Layer 6 of a small transformer language model trained on English Wikipedia (10 layers, counted from 0, width 64).
A neuron adds its activation times its output weights to the MLP's output. To switch it off is to set its activation to zero at one token and run the rest of the model.
A neuron's activation on a vector x is SiLU(gate . x) times (in . x), where the dot is the dot product.

Input weights of the MLP neurons that the questions are about. A number n stands for (n - 500) times 0.0028.
n8 gate: 498 601 372 317 612 671 742 166 433 698 687 676 299 653 532 448 611 583 400 385 707 737 436 448 583 504 613 623 323 345 336 570 574 333 424 528 554 537 475 636 306 389 775 405 653 518 536 501 263 642 522 644 802 651 550 576 350 351 641 440 685 286 134 551
n19 gate: 195 458 469 359 475 632 622 517 400 523 327 427 506 545 511 515 724 344 461 389 449 580 616 624 602 135 616 281 523 403 622 580 468 634 655 444 314 528 704 428 590 616 534 490 803 689 472 449 412 632 653 534 542 668 257 390 554 281 442 586 628 732 297 674
n25 gate: 328 359 435 572 757 391 676 536 328 382 660 622 656 574 335 446 658 635 243 447 694 416 789 769 556 137 541 379 477 735 501 441 577 536 519 545 536 445 551 313 412 547 591 405 389 712 436 195 296 544 746 487 762 526 381 282 427 351 615 538 270 562 287 466
n33 gate: 579 434 559 523 510 287 570 669 603 536 393 297 578 541 586 537 692 415 667 596 404 640 502 503 430 285 344 308 251 479 292 479 362 595 565 736 639 642 675 755 515 396 595 457 607 393 579 260 587 514 302 535 654 604 344 493 271 541 592 624 587 502 288 472
n60 gate: 277 532 344 510 577 596 469 537 635 353 409 410 536 623 424 472 455 206 594 511 578 516 278 477 549 451 352 138 636 332 198 408 460 593 576 626 262 232 637 499 420 749 502 246 699 486 630 470 483 599 478 261 523 486 417 688 409 735 553 478 601 615 180 591
n93 gate: 525 439 514 337 464 516 530 380 629 457 307 628 514 454 451 536 556 405 586 505 426 513 538 331 547 417 524 445 334 575 358 467 389 568 460 399 653 582 586 569 511 587 383 508 449 395 550 461 501 400 539 511 584 543 492 486 660 613 419 492 685 399 433 632
n96 gate: 521 469 503 783 359 484 452 459 703 565 541 448 451 476 266 468 511 407 326 522 706 411 666 699 505 512 511 540 542 493 423 665 585 627 380 385 430 394 533 791 260 543 681 555 417 397 364 582 391 655 636 483 557 524 209 273 592 719 353 695 440 558 569 569
n98 gate: 395 406 482 283 601 403 266 336 606 588 455 611 443 413 353 488 423 492 641 409 246 764 697 281 585 629 769 613 503 585 763 489 648 585 526 303 490 217 405 663 463 594 723 418 633 774 498 570 285 624 450 484 668 704 460 313 819 541 527 764 297 352 548 597
n117 gate: 666 556 510 637 483 539 804 578 437 509 642 563 565 442 322 529 485 464 156 513 446 480 290 513 567 664 431 437 494 375 251 529 554 407 824 456 593 363 555 405 371 533 440 451 498 242 549 266 492 691 652 593 416 477 320 422 596 412 563 632 758 386 414 819
n153 gate: 639 443 255 532 419 183 522 500 767 522 551 550 360 449 375 608 446 437 718 297 576 593 666 452 53 738 542 646 537 522 725 600 513 644 583 376 319 393 565 526 648 447 543 395 456 496 546 152 699 376 475 529 398 343 468 621 518 701 553 508 385 499 230 436
n160 gate: 694 565 428 385 326 689 689 707 551 605 557 603 467 487 253 788 398 386 514 536 517 390 587 406 17 639 505 535 299 433 568 334 579 466 551 637 404 137 772 269 373 656 527 422 589 706 451 431 382 695 658 447 354 504 426 502 301 339 434 583 457 513 690 717
n169 gate: 493 481 651 686 578 591 693 653 724 470 481 398 380 529 499 487 580 277 529 542 549 208 458 674 420 567 830 541 474 468 477 641 221 589 540 695 692 460 541 573 403 709 306 509 598 708 526 604 302 576 649 417 366 388 274 474 515 510 341 347 596 465 728 579
n184 gate: 404 652 479 537 416 829 262 588 441 515 401 319 670 659 396 615 615 578 650 601 624 599 575 304 546 374 247 617 727 252 410 534 545 687 474 709 406 437 684 210 734 472 587 677 783 866 499 438 559 533 301 644 738 735 422 593 448 567 689 462 452 532 560 562
n8 in: 621 410 608 474 658 363 363 444 551 618 755 304 400 672 329 438 555 492 534 424 729 616 306 577 349 515 721 545 408 556 579 512 497 474 546 391 639 307 377 603 419 749 683 686 509 645 476 708 287 477 316 389 426 398 370 359 553 244 506 536 652 519 488 368
n19 in: 924 489 534 314 177 230 593 637 480 547 588 738 413 458 570 461 263 437 449 410 690 593 584 608 618 388 492 571 558 331 315 509 560 477 269 293 761 503 488 413 564 319 506 482 367 392 649 516 573 446 497 321 197 563 271 282 629 490 583 516 472 462 565 452
n25 in: 645 345 347 538 549 583 392 734 753 455 489 588 328 457 438 519 669 553 466 409 546 550 307 300 303 452 414 310 506 599 221 514 469 381 521 573 741 462 235 201 446 678 308 381 428 748 369 512 530 455 511 488 307 483 758 494 597 364 460 476 685 600 393 691
n33 in: 339 703 489 411 399 477 719 522 442 668 633 554 656 590 793 395 328 371 589 622 317 529 394 361 460 554 344 506 723 477 859 816 650 480 444 485 408 313 401 580 631 255 553 567 542 443 591 511 530 555 507 731 528 607 681 400 486 561 519 526 673 320 520 373
n60 in: 507 231 828 541 389 485 548 426 442 570 428 550 435 554 868 541 617 647 334 588 287 374 820 210 623 557 646 527 283 442 742 509 531 458 385 496 472 382 414 687 535 558 650 665 559 444 583 486 622 693 543 670 613 436 735 555 777 470 626 533 429 519 608 584
n93 in: 488 422 500 577 472 263 573 442 626 515 544 419 358 453 501 505 740 391 466 332 440 597 435 419 405 651 500 439 442 542 666 514 521 480 381 478 508 536 427 638 450 494 307 409 425 518 470 640 666 440 556 548 620 532 547 497 549 440 513 494 532 544 406 613
n96 in: 776 488 506 464 658 692 428 604 471 494 430 538 385 439 646 430 378 485 592 489 334 366 468 373 499 482 525 614 504 366 543 550 411 734 549 677 509 671 592 654 353 281 384 270 461 607 558 714 483 541 505 813 365 509 597 563 461 371 510 401 682 263 618 383
n98 in: 749 271 432 548 517 378 399 269 537 391 482 450 447 624 196 356 531 358 752 593 398 707 551 435 503 692 406 397 414 567 383 348 382 603 245 655 548 579 286 664 630 410 480 435 529 488 593 381 336 526 476 394 418 725 536 550 762 649 354 640 491 374 398 426
n117 in: 745 529 636 473 392 720 501 593 504 592 423 694 619 335 294 543 862 624 315 389 529 507 499 632 564 689 573 491 536 533 413 187 650 323 792 533 494 428 550 557 453 419 375 323 516 409 306 391 455 615 590 613 743 597 406 538 455 406 371 370 446 518 488 557
n153 in: 363 633 455 572 658 376 547 525 415 525 454 279 578 471 436 438 320 482 495 557 524 572 110 580 563 533 436 491 601 503 489 67 568 383 328 740 468 581 440 474 56 555 441 304 412 523 539 123 634 490 331 471 546 572 560 755 400 359 667 663 368 621 305 715
n160 in: 615 312 277 457 487 386 648 471 772 404 424 508 461 125 249 140 480 453 535 555 575 412 346 648 818 406 411 466 389 208 506 493 603 346 394 484 689 423 674 668 484 625 612 613 542 492 659 409 525 472 593 797 272 320 370 431 559 608 569 524 501 677 420 567
n169 in: 469 250 524 441 520 516 493 373 439 549 475 647 349 376 296 589 530 442 582 576 628 560 603 678 639 481 463 501 527 735 501 423 663 577 422 479 748 465 544 470 355 536 389 582 382 449 617 509 402 630 519 550 333 294 759 692 670 294 445 395 578 633 370 488
n184 in: 373 412 512 236 578 537 182 409 380 716 493 534 469 534 701 614 502 519 531 485 720 505 625 408 535 672 755 483 458 177 354 293 407 343 657 618 492 375 425 516 654 486 373 614 518 427 688 721 652 380 805 454 424 588 446 726 614 511 561 637 563 524 507 437

Output weights of the MLP neurons that the questions are about. A number n stands for (n - 500) times 0.0016.
n8: 688 548 532 458 560 493 300 628 414 398 514 586 390 551 445 435 401 367 660 559 524 308 710 656 403 522 310 482 599 480 532 534 545 493 594 341 479 742 388 390 620 353 454 582 315 554 473 618 364 339 673 680 111 442 653 505 479 331 405 590 489 479 584 240
n19: 735 586 493 319 570 443 367 318 327 452 264 718 544 429 353 458 760 796 557 317 503 474 493 578 587 533 493 339 213 575 588 534 580 441 668 483 689 548 545 436 462 337 368 585 359 265 358 444 498 709 658 556 582 550 531 334 508 651 611 368 482 531 620 360
n25: 290 531 598 560 418 468 255 405 507 190 832 430 659 670 422 666 478 571 502 447 524 516 242 600 314 578 541 541 564 621 564 629 587 525 304 730 489 541 507 445 537 573 389 338 209 633 475 443 487 440 565 800 440 583 538 574 680 704 380 478 660 634 553 583
n33: 530 471 431 634 787 519 477 617 379 407 397 193 319 413 441 684 347 385 488 493 345 403 347 408 445 735 451 321 655 550 721 648 603 612 496 443 513 694 281 515 520 480 314 429 404 376 695 713 474 649 431 369 579 502 616 513 459 523 638 419 500 217 388 636
n60: 498 748 187 335 667 588 394 636 418 571 714 516 515 426 529 575 577 427 434 633 719 302 593 507 328 497 509 678 527 402 776 629 466 462 497 346 630 81 454 342 472 450 590 538 414 604 547 586 419 442 177 503 342 202 441 476 490 644 703 659 600 437 485 620
n93: 455 437 544 437 635 427 671 500 546 176 557 642 541 482 584 401 520 641 608 519 529 455 365 322 612 456 500 507 501 576 403 554 351 490 438 571 476 580 517 530 429 557 658 465 286 398 441 424 480 512 379 535 449 472 625 393 615 547 439 475 365 542 469 547
n96: 333 417 779 454 617 444 719 348 561 482 392 556 299 407 514 473 492 578 551 384 369 622 519 648 799 534 516 292 337 495 529 616 697 341 388 432 541 573 591 539 464 589 396 531 518 521 295 621 345 701 580 765 404 416 454 544 588 442 570 265 595 608 442 471
n98: 514 503 563 694 331 575 326 441 876 598 584 386 521 338 488 482 441 485 516 566 523 562 359 492 587 534 543 584 330 674 338 638 242 647 353 678 564 529 422 333 534 615 594 549 442 610 495 412 718 390 424 534 541 266 621 524 595 620 386 564 333 343 288 722
n117: 430 795 567 452 615 627 492 311 589 608 666 439 381 548 500 507 377 350 682 533 616 396 610 405 515 183 470 554 521 747 438 639 517 513 231 489 481 617 477 622 732 613 562 517 308 588 475 546 637 423 751 588 426 673 607 427 536 524 302 592 566 724 471 510
n153: 504 399 339 551 118 474 362 718 481 252 617 292 728 356 544 432 577 662 334 549 527 745 494 359 498 498 341 302 265 493 578 619 470 299 807 460 459 721 496 547 289 422 417 434 562 624 443 268 537 524 675 301 601 501 213 652 328 685 282 575 310 460 527 533
n160: 200 403 464 605 400 524 606 507 446 368 548 489 373 646 387 780 624 377 528 171 273 499 561 695 466 241 471 515 711 678 526 713 456 509 604 664 573 426 281 439 407 292 589 573 644 544 448 553 451 443 415 569 574 434 424 742 683 394 486 503 149 433 658 625
n169: 495 587 595 530 490 552 422 467 437 598 484 619 753 624 290 703 577 502 557 273 342 305 566 523 646 441 400 539 575 521 441 606 402 581 439 541 452 548 561 354 690 380 506 555 422 193 616 562 663 448 579 691 593 613 471 661 716 364 547 558 445 646 699 567
n184: 569 225 584 653 555 403 496 324 567 475 519 777 404 338 594 481 528 424 354 458 546 525 593 555 612 432 436 695 259 426 409 559 543 465 388 226 681 459 773 345 677 965 450 469 381 582 657 503 551 481 715 529 396 370 729 625 654 572 544 683 688 731 583 583

Each question names a token from some text and the token that comes next. It shows the vector x that enters the MLP there. A number n stands for (n - 500) times 0.005.

Then comes g, the gradient of the next token's log-probability with respect to the MLP's output, scaled to length 1. A neuron's effect is roughly proportional to its activation times (output weights . g). A number n stands for (n - 500) times 0.00096.

" for", then "m"
x: 641 679 616 717 648 531 659 444 439 302 538 390 594 579 472 585 457 631 568 669 553 687 336 646 494 308 589 572 529 632 531 569 429 504 399 493 449 509 315 556 590 723 436 541 234 689 559 539 611 386 719 488 397 468 636 660 367 522 413 534 579 565 476 425
g: 416 510 633 619 421 514 499 245 608 532 568 194 570 334 373 400 735 477 359 459 678 516 246 518 411 488 576 366 500 813 196 563 607 502 524 523 517 727 473 521 552 625 524 666 501 345 464 512 596 561 225 403 458 595 694 361 424 474 410 603 461 393 750 517
Which two neurons, each switched off alone, lower its probability most, in order? n25, n117

"ou", then "st"
x: 519 485 855 668 488 707 693 466 736 421 389 617 399 484 418 333 285 465 447 799 464 713 433 599 475 408 551 394 516 562 494 603 536 439 454 503 273 622 570 410 634 582 576 472 604 568 483 571 425 467 452 398 423 463 778 534 580 487 580 398 482 407 328 337
g: 379 390 523 499 439 653 270 612 367 787 557 409 516 801 565 776 446 549 499 853 583 486 542 504 749 540 475 543 357 345 344 400 727 459 533 372 659 472 543 606 419 584 584 354 666 443 278 382 431 390 663 446 526 385 604 370 509 367 452 588 597 432 368 572
Which neuron, switched off, raises the next token's probability most? n169

" in", then "t"
x: 584 610 664 616 427 376 722 437 414 452 481 452 500 542 494 584 378 715 683 832 524 626 303 679 477 338 558 639 516 520 541 600 615 436 575 502 442 549 363 585 592 699 570 512 252 612 608 579 573 436 697 438 548 321 660 610 396 405 417 560 551 557 392 413
g: 360 815 669 562 503 646 427 361 505 803 514 383 480 487 635 431 561 488 404 660 683 640 266 561 265 340 495 494 354 697 367 579 648 495 353 609 654 476 389 508 522 530 486 441 362 271 488 270 723 459 264 452 440 444 457 419 551 389 437 492 401 342 689 588
Which two neurons, each switched off alone, lower its probability most, in order? n117, n98

" m", then "er"
x: 502 677 504 511 566 354 661 296 515 278 522 596 530 424 433 573 561 531 515 663 447 612 338 518 383 542 530 362 418 568 581 668 486 560 531 415 338 566 329 662 688 746 470 663 292 529 726 514 638 415 630 694 592 587 548 667 483 520 504 534 499 514 694 448
g: 802 553 651 584 526 455 433 499 340 433 591 447 363 478 451 497 260 609 385 514 225 606 525 437 614 462 649 368 219 526 769 635 475 429 398 318 662 644 551 632 373 302 364 619 394 404 338 573 611 484 483 472 614 597 467 702 529 309 360 431 531 237 425 355
Switching off which neuron hurts the next token most? n19

"n", then "oc"
x: 563 540 729 525 540 444 537 362 652 361 168 406 590 347 484 595 466 580 573 535 416 485 235 593 526 477 615 398 374 564 391 738 477 440 478 493 369 380 497 445 552 367 444 646 464 683 537 646 573 332 646 453 741 449 391 292 471 486 424 751 491 646 574 449
g: 394 563 280 490 546 455 592 598 384 367 412 359 381 505 673 696 392 452 275 555 500 428 674 682 463 614 544 481 379 444 56 552 658 766 640 638 423 531 443 317 371 461 596 349 538 629 390 317 623 261 657 442 407 487 484 455 414 649 351 443 462 420 381 420
Switching off which neuron hurts the next token most? n169

"h", then " it"
x: 605 512 611 485 501 452 540 489 601 402 311 632 502 485 722 692 444 714 335 617 444 578 446 550 206 558 555 228 458 333 468 568 489 548 612 349 340 375 530 582 600 515 611 407 281 460 417 544 293 378 398 671 307 529 626 603 318 510 413 479 444 504 576 516
g: 523 501 617 614 431 400 473 434 213 704 645 432 555 371 662 615 485 633 679 632 404 662 580 497 534 599 250 494 478 627 852 234 299 541 494 367 522 341 470 304 485 558 652 508 407 639 521 677 407 603 614 406 533 413 499 695 515 485 328 521 575 800 418 445
Switching off which neuron hurts the next token most? n160

":", then " L"
x: 578 840 756 671 497 440 646 587 478 485 312 453 537 543 500 577 555 644 612 518 475 667 508 586 767 559 435 388 519 490 560 536 576 416 735 523 581 611 443 567 616 563 606 572 214 473 399 446 551 483 631 614 490 462 555 567 605 454 410 549 611 657 547 690
g: 587 483 480 518 338 639 597 406 454 229 390 532 519 732 594 327 395 751 492 490 494 548 331 606 480 600 529 709 850 492 578 412 318 456 427 253 633 551 389 522 606 425 694 661 428 388 229 598 373 509 552 507 436 446 657 842 399 438 600 415 493 504 516 411
Which neuron, switched off, raises the next token's probability most? n117

" United", then " States"
x: 669 526 703 657 563 509 461 341 303 507 591 547 449 578 565 657 361 708 735 606 712 539 224 548 523 551 457 571 352 380 675 574 584 368 469 456 390 526 304 477 404 616 643 492 367 471 297 471 628 388 618 621 447 417 636 603 564 614 413 530 484 464 374 406
g: 526 450 478 414 619 342 260 562 459 584 857 433 428 275 366 292 359 405 442 599 506 441 536 199 669 440 490 587 339 409 404 545 432 259 647 508 545 348 444 612 329 577 493 497 672 553 427 325 583 520 547 432 756 507 533 413 746 780 455 506 349 478 530 603
Switching off which neuron hurts the next token most? n153

" includ", then "e"
x: 690 610 730 503 627 676 563 455 582 530 514 570 460 417 526 759 464 469 509 686 562 640 481 728 568 448 517 452 542 559 617 620 556 582 488 423 301 593 458 677 555 636 567 539 340 642 475 550 563 365 678 501 621 634 788 533 525 563 346 631 287 653 492 351
g: 266 912 797 677 419 427 420 552 457 569 536 404 470 712 511 517 497 386 484 522 406 602 456 437 671 596 515 473 413 846 366 544 189 586 554 502 529 312 364 465 382 618 553 325 391 454 448 456 677 712 394 606 436 618 513 582 627 606 557 574 563 487 345 500
Which neuron, switched off, raises the next token's probability most? n25

" st", then "y"
x: 564 633 632 448 290 450 576 395 606 272 408 508 393 376 440 674 433 600 292 443 591 656 291 383 447 488 514 351 440 475 384 440 453 589 283 396 392 525 410 585 422 679 481 692 220 459 512 489 635 385 690 657 518 525 588 577 509 570 389 361 412 508 507 538
g: 690 481 532 718 641 831 538 418 460 556 530 549 550 571 420 300 743 800 587 420 381 366 588 415 542 569 259 552 246 379 442 643 590 311 509 424 695 467 510 479 357 692 462 433 445 456 407 279 559 576 668 503 564 356 520 306 461 422 451 459 450 215 462 412
Switching off which neuron hurts the next token most? n93

" cl", then "ass"
x: 551 572 462 473 394 415 688 477 538 348 210 569 402 453 504 536 383 575 456 631 462 479 413 415 309 277 597 323 382 588 582 720 468 519 588 554 447 602 568 641 525 612 585 625 248 683 560 703 602 293 596 626 676 314 578 531 509 597 464 650 476 499 607 580
g: 401 658 645 474 547 471 459 445 126 542 359 398 426 516 239 760 489 433 509 483 417 523 328 467 578 263 645 346 429 532 594 574 671 595 672 543 676 594 412 521 487 531 464 358 510 522 450 336 450 534 329 678 467 530 537 597 671 401 765 341 619 212 702 628
Switching off which neuron hurts the next token most? n153

" his", then " sp"
x: 637 518 752 591 533 452 563 266 622 553 494 563 656 702 588 510 368 698 509 598 596 512 417 632 524 344 496 474 607 516 532 549 456 462 559 322 571 597 441 600 568 563 521 389 222 842 580 556 491 377 738 603 483 428 686 586 394 432 597 582 520 585 554 426
g: 360 440 641 429 582 688 491 566 400 533 641 510 570 750 556 364 698 288 705 578 242 465 301 645 252 465 534 606 401 606 610 600 472 481 444 552 245 317 499 285 566 584 313 403 391 661 575 444 388 243 446 388 348 334 649 627 434 473 449 410 517 308 522 468
Switching off which neuron hurts the next token most? n25

" pro", then "duc"
x: 567 668 698 465 418 580 775 428 486 523 322 437 372 507 546 507 536 681 607 871 514 504 381 561 424 339 473 438 472 458 635 675 623 597 471 462 509 572 324 608 603 567 496 431 325 613 477 406 662 405 600 430 646 320 734 563 414 404 523 466 679 403 484 416
g: 247 523 410 208 326 594 491 552 503 710 435 608 535 518 259 472 780 614 615 565 638 373 565 420 467 418 337 525 461 216 531 521 485 685 426 474 468 691 677 556 298 292 758 577 555 493 364 272 304 521 508 511 569 530 626 473 629 545 620 620 463 529 318 425
Which neuron, switched off, raises the next token's probability most? n33

" ", then "z"
x: 747 634 582 583 402 412 579 408 464 497 552 711 501 440 522 382 488 665 509 616 643 672 377 426 709 547 512 366 379 406 520 658 648 549 544 682 468 565 404 594 676 777 604 549 265 568 542 632 723 496 584 608 569 429 681 428 415 521 485 612 545 479 601 387
g: 570 662 653 572 516 771 573 300 434 614 333 410 388 524 594 371 488 600 456 362 489 539 295 560 565 340 524 611 119 614 476 526 510 519 718 377 499 501 459 500 658 334 645 316 490 527 354 301 354 604 502 439 300 546 517 749 692 364 451 610 225 540 437 407
Which neuron, switched off, raises the next token's probability most? n160

"qu", then "ad"
x: 528 514 688 813 539 403 583 546 674 494 225 535 334 625 497 616 496 481 612 558 415 498 234 541 541 578 561 375 464 575 583 631 650 635 520 485 483 443 477 436 617 614 434 727 492 461 407 539 777 454 572 628 437 796 597 565 432 553 501 520 496 424 541 309
g: 295 414 576 545 390 588 449 604 621 679 569 242 343 708 541 742 596 431 543 540 545 637 571 490 308 470 176 450 461 649 477 697 465 623 581 621 469 538 473 429 587 548 551 227 900 425 555 527 437 406 374 407 433 603 442 620 524 293 564 503 491 660 298 396
Switching off which neuron hurts the next token most? n33

"w", then "it"
x: 538 637 670 602 424 476 784 449 690 660 230 525 222 663 608 644 481 539 493 696 469 550 461 443 425 573 506 318 417 382 538 440 522 570 402 488 441 684 562 586 368 639 535 693 512 651 518 640 613 404 627 641 592 725 639 461 296 488 488 564 522 515 641 475
g: 511 428 552 526 540 331 739 744 355 615 438 304 540 494 397 658 612 406 803 465 343 24 408 546 375 430 525 597 529 449 432 468 369 678 581 497 293 561 701 543 663 331 408 574 456 417 535 454 508 441 578 525 290 672 502 485 549 661 319 556 456 346 515 483
Switching off which neuron hurts the next token most? n33

" the", then " or"
x: 593 484 625 560 565 470 470 328 587 484 479 550 638 631 550 431 436 698 515 589 626 608 366 689 581 409 493 525 634 590 488 561 488 498 458 295 468 649 413 582 635 607 621 496 200 727 520 619 532 397 748 577 421 310 822 561 435 550 510 563 459 558 464 398
g: 314 393 721 592 653 513 451 690 466 358 713 485 694 427 554 592 532 528 541 455 621 396 598 496 509 574 599 438 506 510 472 336 794 522 558 561 251 204 370 547 436 723 198 444 554 630 405 699 568 339 545 489 418 767 706 471 555 642 575 468 330 504 631 533
Switching off which neuron hurts the next token most? n25

" T", then "ro"
x: 475 545 544 607 489 422 597 413 622 203 458 568 337 390 533 433 368 654 589 699 496 493 242 428 486 499 540 345 485 414 521 692 791 360 390 579 511 673 570 606 472 511 407 725 199 438 468 474 611 484 574 650 357 536 554 532 479 616 333 540 427 561 574 674
g: 724 394 711 318 383 549 478 667 423 317 694 388 237 415 504 417 613 627 417 611 524 353 242 499 433 322 810 722 523 375 503 252 579 537 324 355 591 565 468 468 418 529 481 513 528 670 382 486 332 452 477 523 391 404 631 400 714 533 662 464 398 499 327 388
Switching off which neuron hurts the next token most? n160

"e", then " M"
x: 519 486 600 563 443 476 724 377 578 405 182 649 466 357 668 480 433 660 592 656 408 424 341 365 427 460 254 401 504 541 609 469 676 613 449 618 504 575 326 543 704 383 628 373 347 508 549 730 574 401 513 416 509 531 358 843 573 477 583 490 481 606 553 362
g: 619 799 472 523 370 528 432 688 247 326 436 612 564 720 351 336 548 592 528 452 472 655 512 614 691 475 566 726 829 504 452 456 332 230 464 397 501 551 598 470 382 567 643 522 394 556 452 570 433 658 663 384 387 477 373 614 564 444 403 670 567 722 273 455
Which neuron, switched off, raises the next token's probability most? n33

"ore", then " m"
x: 526 507 910 482 550 415 538 456 516 336 649 660 645 412 948 649 411 739 562 751 542 507 395 519 476 444 431 381 407 497 727 520 648 550 449 444 438 354 426 471 531 617 629 525 382 466 280 507 538 427 544 537 493 359 437 733 477 514 492 594 565 475 448 406
g: 342 653 474 561 602 570 492 445 364 454 654 361 788 447 467 431 412 338 419 431 541 491 450 441 594 218 698 312 740 825 515 553 355 580 403 582 558 503 679 305 488 487 533 404 375 800 473 659 411 443 315 670 383 573 576 453 464 655 334 523 541 656 687 463
Which neuron, switched off, raises the next token's probability most? n60

" |", then " St"
x: 661 720 661 609 501 511 445 431 523 514 363 476 471 543 545 661 470 656 498 586 562 556 376 598 795 462 368 561 441 463 618 661 446 524 376 294 487 637 449 661 592 486 489 563 233 602 646 409 435 466 785 571 534 409 725 603 455 540 454 601 557 536 475 448
g: 352 576 446 520 458 609 429 421 255 380 553 480 466 815 484 542 305 600 471 409 399 621 446 618 269 486 630 629 723 395 355 440 477 454 227 488 459 462 428 421 249 628 512 587 477 509 386 575 634 334 534 773 274 466 367 683 605 182 413 349 543 418 463 457
Switching off which neuron hurts the next token most? n25

"as", then "ter"
x: 740 458 663 590 493 518 570 392 671 291 521 606 425 583 596 532 413 529 219 654 391 686 517 773 591 452 374 511 588 592 432 563 546 605 521 421 349 449 460 431 666 524 447 601 320 524 331 465 538 368 477 395 498 558 603 407 213 301 531 441 525 390 260 400
g: 626 588 700 549 158 268 604 365 513 402 592 454 414 300 227 672 494 304 372 460 608 540 479 495 528 421 391 681 538 434 542 459 522 669 262 358 538 541 550 702 479 442 516 720 576 607 538 738 579 264 588 527 469 294 389 513 628 548 624 367 278 537 560 555
Switching off which neuron hurts the next token most? n184

" K", then "at"
x: 536 549 623 620 465 512 565 350 551 361 520 510 471 387 571 625 355 564 445 647 471 432 397 623 492 523 473 283 458 379 432 678 660 494 290 643 461 789 396 619 589 630 448 639 160 504 472 760 615 509 569 680 480 578 578 450 526 487 455 672 359 445 576 633
g: 458 467 717 493 639 388 421 502 782 591 330 528 644 347 272 527 707 428 635 525 381 343 353 588 370 516 443 490 633 515 595 484 470 619 504 470 300 607 554 561 704 395 854 696 488 647 683 390 553 357 560 606 274 524 385 456 307 729 511 350 485 581 550 627
Which neuron, switched off, raises the next token's probability most? n96

"ent", then " f"
x: 659 554 561 534 555 514 575 518 538 416 407 556 408 492 836 470 525 572 366 673 500 490 418 543 737 399 512 522 412 514 709 321 424 628 376 311 346 363 554 453 459 439 371 665 261 748 604 551 748 373 618 427 531 625 549 522 598 579 360 469 520 456 450 417
g: 663 546 457 673 525 509 641 534 468 278 456 542 295 452 784 329 371 477 324 730 394 524 421 636 585 392 749 624 489 732 478 551 532 504 646 647 594 643 500 406 393 446 737 488 483 230 520 463 495 500 682 532 525 489 391 611 129 438 465 720 563 533 645 506
Switching off which neuron hurts the next token most? n60

"le", then "ep"
x: 500 570 622 585 622 789 581 399 609 535 312 445 433 623 496 433 504 682 518 649 602 638 215 677 510 608 507 315 407 326 456 501 572 469 417 381 481 556 236 311 613 519 541 425 445 501 345 739 483 367 575 512 438 688 595 580 428 569 599 568 703 509 495 670
g: 369 411 538 606 262 708 486 355 647 467 627 91 497 664 418 394 670 397 565 400 394 292 318 240 382 457 518 429 421 434 442 636 439 614 427 515 490 531 508 462 377 499 471 395 589 409 616 392 780 438 514 549 472 492 319 568 292 680 765 503 359 409 355 470
Switching off which neuron hurts the next token most? n60

",", then " the"
x: 542 567 712 671 458 439 637 504 473 359 423 641 509 534 437 711 482 669 658 808 522 555 416 681 606 544 530 480 557 392 381 533 709 515 599 514 465 553 377 483 536 563 434 453 210 498 516 571 444 451 745 563 415 528 697 607 633 375 379 630 620 723 407 402
g: 463 633 651 481 543 425 938 766 327 617 696 466 402 740 358 528 577 483 551 492 376 594 381 336 348 421 499 530 665 719 668 477 528 715 383 585 567 329 644 467 507 661 586 392 473 601 609 440 515 223 507 579 640 612 410 616 567 400 453 475 406 528 344 599
Switching off which neuron hurts the next token most? n117

"s", then "p"
x: 451 612 764 599 544 482 586 269 541 411 333 452 490 745 516 591 369 661 411 778 431 651 388 487 480 556 620 539 595 468 395 744 749 644 547 564 382 555 324 446 501 413 328 462 473 543 520 525 571 411 634 482 597 469 630 403 381 576 384 481 706 639 531 432
g: 650 513 400 364 480 668 447 408 606 597 412 448 470 486 659 608 500 655 476 342 585 570 535 638 433 273 402 422 555 578 450 419 256 536 632 549 487 536 613 503 391 568 394 418 283 220 591 496 472 563 599 139 492 174 655 633 264 349 456 311 774 445 469 550
Switching off which neuron hurts the next token most? n19

",", then " pr"
x: 537 639 705 621 532 438 572 410 501 516 465 617 544 599 593 645 506 624 602 675 600 569 425 719 606 552 381 491 548 484 514 568 636 562 431 482 510 502 473 565 688 652 427 493 191 686 543 586 455 358 793 640 537 477 821 552 520 400 437 588 494 594 437 484
g: 398 385 468 373 494 557 586 553 612 197 695 487 686 548 500 248 603 460 515 476 488 651 551 583 250 472 578 694 549 503 587 541 278 452 403 494 752 358 555 373 437 337 558 456 469 923 444 315 558 294 533 594 554 256 437 505 508 588 542 269 466 496 363 531
Switching off which neuron hurts the next token most? n25

"ar", then "ed"
x: 357 325 474 579 661 522 507 350 702 337 496 566 373 380 673 821 557 595 648 667 466 681 325 607 476 360 645 499 551 355 541 529 323 613 504 390 529 413 355 735 541 422 401 545 392 410 578 507 455 348 545 440 311 609 652 351 374 473 489 623 384 441 460 447
g: 589 668 532 419 342 761 588 702 460 387 539 499 810 309 646 551 456 399 614 366 372 452 553 658 617 329 645 388 639 453 732 283 420 587 503 290 425 602 541 664 458 527 524 415 658 597 480 571 604 223 492 513 444 565 478 411 413 671 282 544 665 491 641 278
Switching off which neuron hurts the next token most? n117

" Al", then "so"
x: 551 643 528 390 462 595 630 445 644 676 360 603 578 394 585 482 359 716 351 663 623 602 361 756 454 340 428 422 460 480 544 794 560 420 417 558 577 579 358 497 653 571 454 389 340 648 563 745 620 298 495 465 564 468 586 534 315 437 461 713 440 520 520 424
g: 590 703 388 452 498 446 749 509 361 384 579 623 496 303 308 659 665 418 571 437 578 354 618 682 464 416 559 629 730 734 473 673 690 528 524 679 530 350 535 493 428 598 481 547 502 270 396 375 773 261 558 316 238 462 583 288 559 404 605 486 489 435 436 553
Switching off which neuron hurts the next token most? n60

" |", then "\n"
x: 780 654 694 617 527 583 497 505 505 431 414 471 513 397 528 645 378 641 619 611 547 602 490 646 714 359 460 500 421 506 558 642 491 569 434 457 502 739 433 448 609 522 495 534 281 404 661 380 385 498 820 643 314 370 619 654 444 577 497 561 644 523 509 447
g: 513 598 511 461 684 610 544 543 414 645 310 367 374 424 554 508 407 273 284 446 529 375 380 416 496 224 659 559 279 414 609 581 603 654 580 591 351 414 369 484 283 472 197 650 513 479 398 277 272 570 461 622 535 542 508 489 517 616 851 361 657 410 559 510
Switching off which neuron hurts the next token most? n93

"ter", then " l"
x: 686 576 567 537 553 743 585 393 418 479 304 735 635 437 631 523 524 611 312 642 682 669 286 785 361 521 421 479 504 324 543 465 594 470 290 422 381 514 483 403 605 604 428 624 236 424 354 618 501 450 586 566 572 423 581 495 371 525 655 501 459 398 371 482
g: 354 508 547 683 414 666 560 547 797 295 641 502 569 553 494 666 442 600 645 591 388 569 374 483 596 253 482 711 614 723 725 492 271 459 501 642 614 264 390 299 414 540 671 435 417 821 490 563 519 568 569 485 461 448 545 535 396 511 744 296 443 602 548 515
Switching off which neuron hurts the next token most? n8